Layer 8 of a small transformer language model trained on English Wikipedia (13 layers, counted from 0, width 64).
Take only the direct path to the model's output, skipping the later layers: a vector added to the residual stream pushes a token's score in proportion to its dot product with that token's output vector.

Output vectors of the tokens that the questions are about. A number n stands for n times 0.007.
". ": 0 -30 -114 84 -91 -25 32 -90 -81 15 -111 -100 -121 19 -106 15 -48 -102 -7 65 23 -129 -8 -12 -14 30 19 -195 -112 -66 167 -12 -20 -126 -64 -2 48 92 55 100 -38 -93 -70 -14 -23 -60 -34 19 43 -55 64 57 -8 -111 -87 -63 32 17 -45 35 74 92 72 15
"==": 12 112 -44 -142 8 174 -116 -4 -59 -162 -72 -132 -68 157 -4 -67 -78 -98 129 -20 -46 -59 42 -247 -157 -74 6 -208 -21 -39 67 -68 75 -19 -176 27 -105 39 -140 -175 -46 -57 -16 -46 76 -8 72 13 -135 -78 -92 156 -74 109 65 -157 -114 73 -30 171 191 -142 17 -4
"J": -13 -77 -58 37 -27 37 -62 34 -112 0 57 -74 91 -44 -15 63 -21 -40 -10 4 46 72 19 82 27 -10 36 53 -59 0 11 -76 -32 3 -66 -3 -43 -38 -28 75 -51 -7 16 -81 -32 36 130 -25 -40 -63 -55 -71 96 55 -18 3 58 -36 -22 -22 -25 -38 -8 -13
" ": 35 -13 -2 -70 -35 -136 41 78 3 -104 59 -142 -130 28 80 65 -84 78 -101 119 -13 22 115 126 -60 159 -23 -25 29 -20 123 14 -13 74 213 -42 119 90 -201 35 -40 101 61 24 3 33 42 -16 2 118 57 -30 -27 -189 -156 37 50 -60 -37 -13 148 -31 -21 -7
"classification": -154 190 152 -15 181 -63 -89 58 307 -68 158 154 51 -52 176 -5 39 189 -131 -112 -51 62 34 -237 120 -158 -80 -3 194 -57 -326 -77 189 113 -246 0 -138 61 229 0 -55 25 -82 0 161 133 -181 21 -114 51 -80 32 -260 224 139 95 -100 224 226 0 169 -141 22 8
"pp": -123 19 18 -136 -75 -150 62 71 6 39 111 -49 205 47 -75 -80 34 57 -87 51 -27 55 75 68 -29 18 -142 -7 12 13 105 -102 110 81 -69 -53 62 -121 -152 -41 147 76 -141 14 30 88 29 22 16 -106 105 -44 68 -131 38 146 -155 10 84 125 -30 20 -63 5
"scored ": 111 167 66 179 -58 -166 -193 -57 96 123 19 167 69 -30 -132 -234 -40 -185 -175 15 -59 7 -81 -98 18 -126 -24 8 21 179 -146 75 -28 103 -83 152 -88 130 -39 -126 125 29 101 -13 23 84 -114 33 80 3 -100 6 -93 -44 39 137 -149 236 -38 19 27 116 -139 8
"|": 122 -48 88 -63 -54 28 -58 -3 40 -118 172 -30 -131 102 142 -62 -65 -62 -62 -78 -61 -100 49 -5 27 -2 -21 -11 0 -73 -28 8 2 -123 -41 -26 -66 106 -133 170 -53 102 19 -162 69 -84 27 -13 -13 -45 20 158 37 -80 157 91 -91 164 58 11 -28 87 -63 -8
": ": -80 -66 -61 62 -115 40 -67 12 -61 77 -50 -28 49 -28 -52 80 -32 -114 -4 -31 41 5 -55 -60 -163 -67 60 26 -18 -68 100 72 -39 -99 89 -10 0 151 -165 -44 67 -45 75 -123 -95 80 -82 5 -70 -43 28 -36 -107 0 49 -42 -80 -125 54 -82 88 -47 69 19
"are ": -3 102 63 82 152 -13 -159 -78 -166 43 39 -45 -161 51 -29 -18 -21 182 179 -20 -50 -70 48 -234 52 -47 139 14 53 69 7 -6 35 101 -141 -67 34 11 -181 3 -12 -46 -58 75 -98 -32 -64 -27 -9 -7 -67 -5 185 108 -49 38 -104 27 105 -157 0 207 -10 -10
"Binomial ": -155 101 8 44 275 -132 -81 259 -11 -21 66 80 -90 16 411 -187 -273 16 -62 6 -245 -119 -34 -9 138 -97 -171 -150 43 126 -250 -191 -36 0 -105 22 -90 -89 -112 -58 275 -62 -142 258 185 -102 30 150 115 170 55 -72 -27 -32 132 203 -272 380 287 -43 69 -64 38 26
"ental ": -93 125 75 -232 94 66 87 39 139 -182 12 9 167 -83 39 17 25 -153 -59 -11 -117 117 -45 -92 218 -19 -99 28 54 37 64 89 10 -13 -178 138 -30 92 12 -75 183 -127 -25 208 87 -134 -28 43 -47 44 -80 -90 180 -33 -73 -187 -115 29 4 -52 109 -31 -38 34
"ership ": 107 -81 14 54 0 32 59 179 107 54 -125 -9 -161 75 68 -71 -37 -105 -147 -168 -110 217 -152 -136 64 61 -134 66 9 33 -63 149 141 -93 -3 76 -85 10 19 -171 129 -131 30 32 122 -35 229 102 47 72 -8 -53 -137 -116 -117 -48 -85 65 157 14 89 -34 -101 11
"|---|---|---|": -3 74 108 -91 126 26 -156 209 253 40 -55 102 212 -38 176 -238 -14 17 -7 -83 115 -63 50 -36 33 182 -232 25 17 -44 -40 205 -53 -11 -93 68 -117 -58 -87 -148 118 -10 -76 328 126 -12 77 31 -3 148 -78 69 -116 -37 5 150 -80 231 -59 -40 285 -110 -84 4
"Tour ": -173 79 93 11 35 -58 -76 80 -64 -84 29 -11 33 -28 26 -88 -107 -193 -53 -35 -130 154 -22 -59 105 -175 5 -37 112 34 -77 8 -57 29 37 151 15 -100 20 -25 -2 47 10 105 62 69 -83 17 -108 -37 -17 40 -109 -44 49 137 -78 137 99 -39 106 -20 11 -4
"|---": -206 364 253 -95 314 -145 -93 197 373 242 136 177 181 176 448 -430 -160 -93 -302 -157 -230 111 -181 -277 163 -151 -136 -86 160 223 -343 -122 197 180 -268 170 -145 -152 -104 -124 351 -256 -183 146 391 6 -146 181 -74 213 23 -75 -182 270 145 238 -297 345 336 164 476 -198 -272 84
"0 ": 69 -13 63 71 -5 -36 -59 24 170 -89 -115 -60 -79 -106 20 -23 -58 21 -84 29 -83 -70 -59 60 138 -27 42 43 -63 39 78 -65 -114 99 -84 33 50 29 -173 -74 18 -25 62 49 45 139 -49 1 -95 -8 85 -8 -46 -15 -61 94 31 161 -62 101 84 -26 24 5
"ased ": -26 320 142 -36 46 -181 -111 148 28 166 57 -123 124 -48 -142 -103 90 -239 -43 -106 -38 11 -32 3 72 -30 131 -103 -32 23 -122 66 77 31 -29 111 -27 -118 -304 -82 142 -132 -70 147 -21 17 195 159 -59 68 -17 -51 64 82 72 -48 -31 -122 189 -70 71 18 3 33
"ar": 80 160 -10 22 -97 22 85 -34 -77 -83 -56 -4 -44 -84 -187 58 -26 67 136 35 36 -86 -25 -44 -16 9 -15 -32 87 15 -17 122 23 -100 0 -6 84 8 73 2 -30 31 -30 50 -62 25 82 -60 -72 2 -3 -22 81 -38 -91 -154 42 -30 -27 28 -11 41 -104 1
"ding ": -131 29 71 80 96 -39 -48 161 218 -44 -14 -83 192 89 -24 -75 -165 -64 -29 -66 10 -38 -88 -108 -6 -67 -156 102 127 138 52 113 54 119 -170 40 7 98 59 -50 119 -3 13 108 -100 121 163 96 102 -82 10 5 -98 -52 48 26 -76 35 164 -113 111 -142 -30 28
"s ": 58 -19 -98 97 -10 78 12 -46 -119 -119 -113 82 13 157 25 41 -74 47 13 86 24 168 113 -72 -34 174 -163 97 -24 -35 149 25 8 74 71 -150 115 61 -54 -13 40 -99 -90 -70 -49 138 23 24 59 5 65 110 -122 -9 -63 31 52 73 -56 -121 111 115 -10 12

Output weights of attention head 0. The head adds the sum of these rows, row i times number i of z. A number n stands for n times 0.0015.
o0: -106 99 22 108 71 -135 96 178 294 -65 71 -184 -16 -98 172 -372 -136 39 -205 65 -201 -252 -222 -60 85 134 -30 -178 -76 -212 71 -14 112 -154 -15 112 -289 -132 -102 -37 114 103 70 -56 55 72 187 20 222 -210 -230 -146 -207 -111 79 -12 13 -63 127 -41 -50 180 -219 -163
o1: -154 132 191 21 104 -240 97 3 -98 -147 -86 91 9 -23 182 101 -152 -38 6 0 94 45 -212 249 129 83 -293 5 21 -187 -43 32 403 123 33 -129 49 12 258 -178 50 52 96 74 -45 -23 -133 151 65 -70 191 -21 30 282 82 46 -45 -54 261 -27 128 91 -76 -99
o2: -28 -19 -80 -117 26 209 -94 90 -86 -122 110 135 172 -293 -283 91 7 80 -95 19 43 283 -285 211 12 209 -67 54 361 -79 149 100 -93 -54 0 174 -68 226 150 -251 -23 199 103 106 -153 42 240 -100 -15 -2 -288 -274 -33 90 293 -220 18 -45 209 -158 -1 -88 65 246
o3: 22 -64 -221 15 -204 145 -147 274 -17 8 31 -404 -49 -118 78 -189 73 -131 172 -138 -5 155 189 302 -228 147 242 -46 -205 -59 305 -56 11 -173 112 -37 -258 35 23 335 -99 236 -127 149 156 14 -37 -284 -290 -240 -20 75 211 87 161 145 -32 -92 -10 -185 209 -112 52 -37
o4: 163 36 243 149 -57 16 115 -297 91 -131 -112 -155 -19 106 -31 -17 13 101 -38 -69 49 18 -128 -251 27 274 113 -259 13 -49 110 -336 133 -71 -218 213 97 128 -101 -9 -91 -65 -90 -402 38 -95 -88 -192 188 171 232 -46 82 -38 75 -400 113 186 98 269 -226 -137 -95 -229
o5: 55 69 4 14 189 -28 71 -39 74 7 -9 64 195 -89 -9 38 -85 -210 10 -61 208 110 2 -142 59 172 -28 -48 69 59 -283 188 -229 -94 238 -13 -110 -67 135 173 -26 43 84 84 9 140 -63 50 6 -10 163 39 -209 330 67 229 -78 -68 -278 -36 49 -150 195 -274
o6: 183 -130 -58 -34 -104 -118 74 8 25 -8 168 -202 104 16 272 -191 12 154 109 376 -252 80 96 402 -56 83 -14 -170 -220 41 70 48 76 -42 -256 80 113 -257 -181 120 92 -6 -58 149 -75 -466 -93 76 -123 -54 18 243 110 -238 -120 208 -180 -4 -189 159 -298 -21 75 270
o7: 158 -147 60 229 -107 -97 -42 107 -97 -102 -352 -11 4 -100 -90 141 18 -109 -9 164 -31 -247 161 -91 -12 -139 -96 -51 49 198 -21 -95 33 17 180 -33 140 -149 5 162 -96 42 3 202 217 -209 77 -190 -14 -389 118 246 3 -430 -56 -127 -63 83 -188 -38 236 -55 -71 -45
o8: 146 94 139 -150 58 -156 40 49 163 73 -165 -215 332 -75 58 3 44 96 63 107 105 -243 -154 -164 40 -207 36 -140 161 112 -239 51 59 -111 -251 263 99 -83 -24 -227 13 -5 -185 19 2 186 123 238 -162 212 370 -332 4 -16 -138 -26 48 12 83 -115 -48 -21 231 -153
o9: 23 -109 161 40 26 -239 215 -40 99 154 324 55 -3 149 137 105 29 109 66 -18 -17 275 -136 -99 -123 -141 291 1 125 -84 206 -82 -266 7 175 -98 184 149 -61 -94 -100 -67 -20 -21 -104 -21 -48 -90 -49 -28 404 378 122 -262 69 -182 -146 28 69 96 6 -122 -183 -104
o10: -112 211 32 -135 -209 35 361 -2 -31 151 58 162 244 114 43 121 -89 234 64 -160 32 125 -43 27 89 150 -123 57 407 25 -264 101 -180 -119 -26 40 -22 -172 171 227 83 97 -46 -139 62 54 113 -70 -91 6 -98 122 -141 -174 -126 8 -169 206 105 119 77 53 -165 -45
o11: 14 -127 332 157 -10 -15 142 -116 51 -187 -18 -210 76 79 64 -3 -27 10 -203 131 39 -85 131 -65 67 -293 141 67 341 185 47 -91 -17 -324 132 -202 187 -264 -162 68 146 64 -384 -12 122 95 -97 -247 188 177 161 -104 235 -204 -58 107 -33 61 14 105 -310 -78 61 -19
o12: 80 40 195 -50 -6 131 -152 -35 7 256 -126 -107 -46 58 73 -125 48 85 23 -186 358 -156 101 -292 -44 -9 -40 205 -105 -215 134 35 160 -212 -173 -64 -118 97 -125 172 -40 263 -96 -127 -227 -62 -21 -140 -199 53 -63 48 -48 48 172 -18 -195 -137 154 -241 39 76 241 -230
o13: -35 14 73 156 -110 -43 -3 82 -169 -20 149 -171 122 107 -9 6 173 -131 241 44 161 -103 -120 13 -236 -137 176 158 54 -153 78 -16 -42 36 165 -66 40 -147 49 157 -119 -39 18 43 -256 186 -23 -226 -10 38 166 -123 131 29 76 54 115 -164 -94 -48 0 164 61 -102
o14: -301 -95 -50 29 279 -156 -16 -138 -197 122 381 17 -88 -147 -70 -68 97 -10 42 -46 -101 -81 -70 29 -47 365 91 81 -189 169 92 -458 -129 80 2 -225 54 -23 131 -71 181 39 121 -153 95 -142 66 -112 -220 143 -130 -86 96 -10 -46 28 121 -108 210 20 187 -273 227 -217
o15: -243 -108 99 -89 12 64 35 6 28 105 -120 43 -109 -41 -151 70 251 72 213 173 106 -103 276 83 178 65 -19 23 39 -148 -18 -67 -162 184 47 -257 208 10 -46 -39 -45 50 136 111 44 43 -98 -427 3 -243 163 -53 289 87 -105 290 186 129 -90 116 68 204 -139 62
o16: 132 207 -38 52 -33 192 244 -66 21 37 -30 247 -244 148 72 229 -153 -175 -84 -130 19 221 55 151 -109 12 136 10 121 -170 148 -107 -178 -87 29 -62 222 -31 198 321 -240 -99 -279 2 -145 -30 -75 15 -7 -224 -14 -64 16 65 271 0 -31 45 -60 381 -117 -9 -76 294
o17: 110 60 -63 33 38 -110 30 -101 -178 -263 -258 85 -62 -51 8 -21 26 87 246 -20 -26 -34 -206 92 -169 -65 32 -168 -192 -56 -82 -26 30 101 -67 -224 89 -220 119 -62 -168 -346 265 93 5 -75 9 134 153 -36 -87 -117 -72 -162 -95 12 232 145 -150 79 -6 128 -71 -265
o18: 93 -232 60 -12 -131 161 -141 -101 74 -95 -168 59 -139 110 -57 133 278 273 267 9 -180 52 99 176 -280 -45 81 -33 103 27 -126 -174 48 -251 -92 41 -224 129 90 -15 -94 -27 -98 42 -202 -32 82 44 -159 -77 97 122 -24 46 32 -7 -25 -213 -130 84 -141 109 22 -387
o19: -47 58 -30 -29 56 124 30 35 203 -91 48 -60 -266 -76 67 206 -57 -46 -2 -27 -54 110 34 5 -147 -4 18 -282 120 53 143 34 310 111 242 -3 -87 -123 -34 -167 20 102 -142 21 -150 64 -178 205 -77 69 -50 -81 23 -48 -269 20 -144 22 -5 -102 -160 -48 -152 241
o20: 14 286 3 -122 -105 124 -160 112 330 -65 31 -134 107 49 -100 -39 44 -168 -116 117 17 -27 -276 18 -139 -167 -24 59 214 -156 75 123 182 19 -71 -113 152 -18 -50 75 -37 72 52 -103 -87 158 171 67 -48 42 -15 123 236 -160 -55 100 -207 65 243 -18 88 77 -94 315
o21: 47 15 -133 -233 183 -83 -5 -10 309 -230 -361 92 105 227 -69 187 195 82 -65 -75 -179 64 242 28 99 -54 -298 -116 -18 -81 86 -44 221 -29 -54 106 -170 -69 29 -247 42 3 -124 34 -183 216 3 -175 -95 -114 -163 -296 30 80 1 169 -13 -122 263 -158 72 -166 168 -89
o22: 184 -97 19 99 124 285 -79 128 -126 -178 115 171 179 83 271 169 349 185 3 211 194 23 -16 -229 -108 228 221 -67 35 73 -66 -25 -1 -90 68 -100 -12 32 -58 56 -61 -225 106 189 46 114 140 24 64 268 48 149 -177 -16 -81 16 113 -374 -118 -134 182 32 -17 123
o23: -332 189 209 58 109 91 -158 204 -4 -62 -49 92 334 -52 50 -190 -194 47 -41 -96 -17 -27 36 -36 65 -98 -289 199 15 117 -167 -124 57 30 -92 -134 -22 -239 -316 -52 -111 0 211 -78 -143 27 -51 223 181 203 -242 -155 -101 153 -95 110 -2 -188 -53 86 275 -248 -66 -288
o24: -74 122 -91 -176 314 -225 -32 -43 67 42 74 228 93 67 -12 -8 207 -219 -9 -94 -226 210 113 -355 -89 -60 -206 -384 20 241 -169 46 150 -168 -80 113 -170 69 -124 117 175 -206 159 146 31 8 52 274 -8 -83 -15 56 50 176 -404 47 -466 100 -34 191 223 -19 225 -110
o25: 11 -44 67 80 139 371 -56 -55 -23 194 137 234 -137 -233 -219 -93 75 45 -350 171 106 -152 -26 251 -195 96 -142 -209 -224 141 -48 0 -127 -12 -447 147 -317 -147 127 105 -101 74 198 -24 -94 11 -188 -135 -19 -9 211 38 -37 -39 181 164 109 30 -282 8 159 56 106 -85
o26: -1 97 207 23 -49 -19 -321 50 -210 -72 221 -14 12 13 243 -163 -169 -79 193 -143 -51 -41 -213 387 -214 194 19 141 -43 -174 117 48 -131 -4 -297 23 -88 -76 46 -204 146 160 -242 10 -22 -37 -219 91 -64 -97 118 134 -97 -160 -55 -159 89 -2 183 -61 25 -63 -13 -10
o27: 395 68 230 -163 -148 41 57 128 -134 -86 80 -131 -12 80 228 33 41 -110 -102 75 8 10 -42 70 41 149 -163 18 46 -88 -81 -14 30 171 -283 -178 -72 -142 -147 -91 67 29 101 -46 71 30 225 -20 -91 -3 -179 -37 -20 -11 63 -180 -34 -241 -137 -73 -24 -123 -4 30
o28: 118 -61 101 -85 -73 82 13 -182 340 3 -46 64 219 -59 -38 -35 54 41 -181 -45 79 36 -93 350 11 138 144 -40 314 -58 -56 -18 111 350 12 -219 181 54 244 2 -111 -88 3 106 84 125 -173 -320 29 -36 -11 -115 260 -31 68 39 231 -76 168 -63 321 -43 -318 -20
o29: 60 209 -360 236 -92 -39 -72 28 -173 -203 138 -100 -87 -269 39 106 -159 -110 1 -61 34 -29 296 -112 3 -55 33 18 -308 -124 3 -189 -183 -127 4 -123 -36 259 -12 -56 3 336 139 39 78 -107 213 47 -120 -177 0 -98 7 132 -65 -164 194 -116 -151 -169 111 -8 -164 55
o30: -101 205 -71 102 52 261 -92 155 5 28 -79 117 -136 207 -70 52 9 -26 131 43 -4 20 72 -61 -62 224 -217 -55 -61 116 -202 147 -118 -88 29 -299 65 191 -27 143 -74 70 -120 -151 -30 -196 101 120 11 -94 87 -177 98 -31 -18 169 286 76 -261 -295 200 22 -139 95
o31: -4 -238 -92 -144 18 99 -185 -160 -129 137 -91 -18 -121 -151 75 -151 93 80 122 -15 -158 44 -135 -118 418 49 73 157 97 -18 30 -144 100 36 -105 123 77 -323 -119 -62 90 -52 208 128 -21 -250 -219 33 121 22 -32 -26 -81 -44 -130 -70 -84 -178 -55 56 41 -13 -419 -77

Each question shows a token from some text and the vector z that the head gathered there. A number n stands for n times 0.0013.

"DF ": -13 -50 323 88 -99 17 -135 16 -44 -257 -33 -157 114 90 67 23 -131 -18 57 -101 22 132 58 129 -208 109 83 72 28 220 93 -140
Pushed down most: "|---"

"-": -198 -198 -46 7 213 -265 273 120 -84 173 -156 70 61 90 -200 -154 -232 69 28 -361 89 -161 -90 83 -91 6 58 203 -215 0 -80 -28
Pushed up most: "|"

"continued ": -11 8 -93 -110 87 -64 128 170 124 -35 -64 217 28 -88 -35 19 -288 -164 -117 -55 79 116 -30 211 69 -136 -180 -129 -97 -26 -72 98
Pushed up most: "|---"

".": 41 -65 78 22 13 -3 84 30 81 -47 -58 -48 -17 -16 86 47 -129 -55 -17 -53 -38 41 -2 -19 10 -36 14 90 -66 122 -7 -23
Pushed up most: "ased "

"i ": 77 -124 -105 -159 156 -79 -40 55 -30 47 -97 168 96 156 -194 -103 -286 104 65 -90 -1 -292 -142 264 -193 169 8 -173 -25 38 -111 13
Pushed down most: "ental "

"| ": 24 -22 322 180 26 -91 -18 -32 54 -256 -127 17 47 159 72 -17 -132 7 49 -109 61 136 -24 28 -430 80 149 37 164 129 -29 -55
Pushed up most: "J"

"the ": -21 4 40 93 -95 4 -9 50 17 -116 68 75 -82 87 21 -1 -72 66 6 -49 -10 36 -151 -8 -69 -135 46 -54 -122 78 -48 16
Pushed up most: "Tour "

"Trans": -40 -17 150 -94 -111 10 -136 -23 -2 -257 31 27 28 -18 48 -89 -103 92 168 112 25 145 -36 219 18 -34 86 -4 -33 233 -5 -43
Pushed up most: "classification"

"s": 79 -108 -50 -21 51 -43 43 128 -52 -69 -23 -31 -57 4 100 94 -69 86 -5 -64 -23 59 -56 19 0 130 -46 -36 -91 40 43 109
Which two tokens does it push up most, strongest first? ". ", "0 "

"and ": 70 -95 -5 -79 32 -44 7 99 -45 -104 15 -55 -95 7 122 139 -83 106 3 -42 -53 53 -39 72 -36 144 -41 -8 -58 15 28 159
Which two tokens does it push up most, strongest first? "0 ", "scored "

"land": 42 -61 -42 -112 139 -85 215 146 145 -92 9 100 -77 -123 -21 133 -122 -138 -28 -42 18 84 -104 0 90 60 -84 -22 -101 125 11 63
Pushed down most: ": "

"able ": -71 -234 -58 40 152 -199 81 150 -12 70 -57 -6 83 -50 -14 -45 -65 -20 15 -67 25 63 -122 -13 65 -63 -25 -1 -256 -36 -36 221
Pushed up most: "=="

"ation ": 136 -17 198 9 -56 1 -21 59 -22 -182 33 -120 -75 -96 -46 -110 -81 56 26 -25 121 48 63 -23 59 -42 -17 83 14 62 17 26
Pushed down most: "are "

"ig": -48 -127 62 41 -84 28 -32 49 -36 -199 -87 -41 91 -25 -12 -52 -79 4 27 -24 -42 119 7 96 -31 72 13 -34 -24 119 98 -71
Pushed up most: "|---|---|---|"

"\n\n": 72 30 200 -94 -52 24 -46 -56 -17 -176 124 -72 -27 -39 114 -5 -135 49 170 89 -33 114 20 102 12 41 -12 23 11 221 29 -12
Pushed up most: "classification"

"his ": -56 -84 -123 -58 -99 -23 -117 207 33 -95 -7 -42 -43 26 -28 104 -41 47 -118 -72 28 -13 -86 33 -24 11 -56 -54 -153 40 -12 80
Pushed down most: "classification"

", ": 51 -13 -16 -155 166 -74 187 131 72 -46 -36 102 -99 -52 -20 148 -196 -22 27 -68 -13 10 -48 29 1 89 -13 -2 -23 51 14 114
Pushed down most: ": "

"; ": 17 -85 -37 -100 -32 -18 -53 154 -22 -123 14 -75 -65 15 43 143 -44 102 -52 -47 -6 27 -26 53 -24 98 -41 -38 -95 28 34 110
Pushed up most: "scored "

"s ": -15 3 19 -279 32 -53 -35 120 68 37 -101 101 0 0 -62 239 -266 47 61 -11 -74 -27 -215 63 -38 62 -38 -101 -117 47 -96 47
Pushed down most: "|"

". ": 41 14 221 79 -26 45 -153 -2 50 -150 7 -89 172 64 59 -44 -117 -14 85 13 97 250 47 71 -161 -45 88 76 55 169 146 -149
Pushed up most: "ding "

") ": -66 -169 12 58 73 -101 96 69 -7 13 -32 57 76 -25 -26 -31 -107 -80 28 -88 -1 62 -57 56 -4 -38 -7 2 -118 -29 -60 158
Pushed down most: "classification"

"\n": 38 -32 82 -108 -108 100 -40 -14 -34 -248 21 -102 49 -56 107 96 -190 -42 171 1 -16 177 72 89 10 125 -4 -30 10 180 123 -73
Which two tokens does it push up most, strongest first? "|---|---|---|", "classification"

"184": -113 -89 -49 11 -124 3 -45 153 45 -32 -16 -33 2 5 18 75 -76 -115 -43 -134 1 4 -131 61 -5 -54 41 1 -60 87 -29 -32
Pushed up most: "Tour "

"ian ": -33 -13 26 99 -88 -15 -25 93 8 -71 88 57 -98 89 41 0 -98 50 -17 -81 57 -1 -193 -40 -54 -130 25 -35 -152 62 -69 36
Pushed up most: "Tour "

"|": 13 -243 -82 -38 -66 14 58 99 -21 -101 -21 210 154 -75 -142 -68 -13 -27 -36 94 0 215 -105 116 1 -58 -141 -119 -207 73 2 -52
Which two tokens does it push up most, strongest first? "Binomial ", "=="

"federal ": -18 -20 33 88 -78 -27 -15 82 12 -73 64 75 -90 82 42 12 -90 48 -10 -62 40 26 -169 -29 -48 -117 19 -50 -139 65 -62 32
Pushed up most: "Tour "

"ing ": -33 38 -83 -101 105 -32 106 191 143 -33 -41 228 14 -80 -32 29 -299 -136 -123 -80 54 93 -42 209 62 -140 -166 -129 -100 -30 -75 119
Pushed up most: "|---"

"ous ": -112 -66 86 -8 -200 95 -132 122 -41 -307 -29 -113 72 -67 -8 55 -147 54 -14 -97 50 112 32 104 12 5 79 -18 -48 131 104 -82
Which two tokens does it push up most, strongest first? "|---|---|---|", "ding "

"of ": -80 -97 -125 0 -117 -62 -59 131 82 -84 -5 -59 -48 33 -2 105 -37 -32 -78 -85 -23 -9 -95 70 -58 56 -45 39 -112 26 -91 136
Pushed up most: "0 "

"mental ": 119 -12 175 23 -63 4 5 75 -27 -153 50 -130 -64 -68 -72 -98 -75 46 36 -47 130 53 40 -10 45 -29 -20 81 15 66 -5 14
Pushed down most: "are "

"con": -61 -48 73 -58 -143 74 -83 78 -46 -276 -21 -101 64 -53 30 66 -164 19 58 -54 15 139 58 91 13 41 41 -21 -30 149 118 -72
Pushed up most: "|---|---|---|"

"water": -23 -76 86 -101 58 -72 32 85 -113 -101 -113 -27 44 3 -36 61 -141 72 -9 49 126 -47 205 8 -69 89 -20 33 -15 33 181 7
Pushed up most: "s "

"ers ": -43 13 136 -120 -75 10 -155 -19 24 -264 21 31 24 17 65 -71 -157 96 187 91 22 113 -41 250 6 -15 98 18 -12 224 -15 -19
Pushed up most: "classification"

"ate ": -14 -123 2 -108 -88 -140 -3 129 -90 -72 59 -156 -53 -33 120 -12 -58 130 -51 -13 35 72 59 -105 -45 -18 -45 9 -52 19 7 160
Pushed up most: "ership "

"ment ": 9 -176 -91 -21 222 -96 195 243 -77 10 -109 196 209 -60 -246 -112 -266 -23 75 -95 -54 84 -152 206 39 11 28 -16 -206 -46 -92 228
Pushed down most: "classification"

"Argent": -46 -101 -55 93 46 -88 58 159 27 9 -139 -16 101 17 -93 -67 -100 -43 77 -47 -30 -9 32 -120 -98 -18 -58 -35 -56 21 -10 26
Pushed up most: ". "

" ": 69 -28 169 212 113 -128 127 -130 63 -103 -55 71 94 145 25 -105 -19 -89 93 -60 73 161 -94 -79 -337 -23 94 -9 122 59 -122 -85
Pushed down most: "|---"

"th ": 59 -47 -125 10 40 -100 184 75 -87 113 -21 40 104 50 -222 -100 -258 -60 130 -104 84 -170 -181 142 -32 147 16 -50 -47 53 -132 15
Which two tokens does it push up most, strongest first? "|", "scored "

"an ": 62 -36 230 196 47 -104 48 -31 53 -227 -122 41 70 145 62 -62 -117 -54 60 -105 30 136 -38 33 -407 122 123 59 138 123 -114 -36
Pushed up most: "J"

"es ": 77 -49 -66 -142 166 -36 244 132 179 -104 35 120 -111 -136 12 188 -134 -169 -56 -55 12 81 -144 23 141 90 -90 -25 -106 134 28 55
Pushed down most: ": "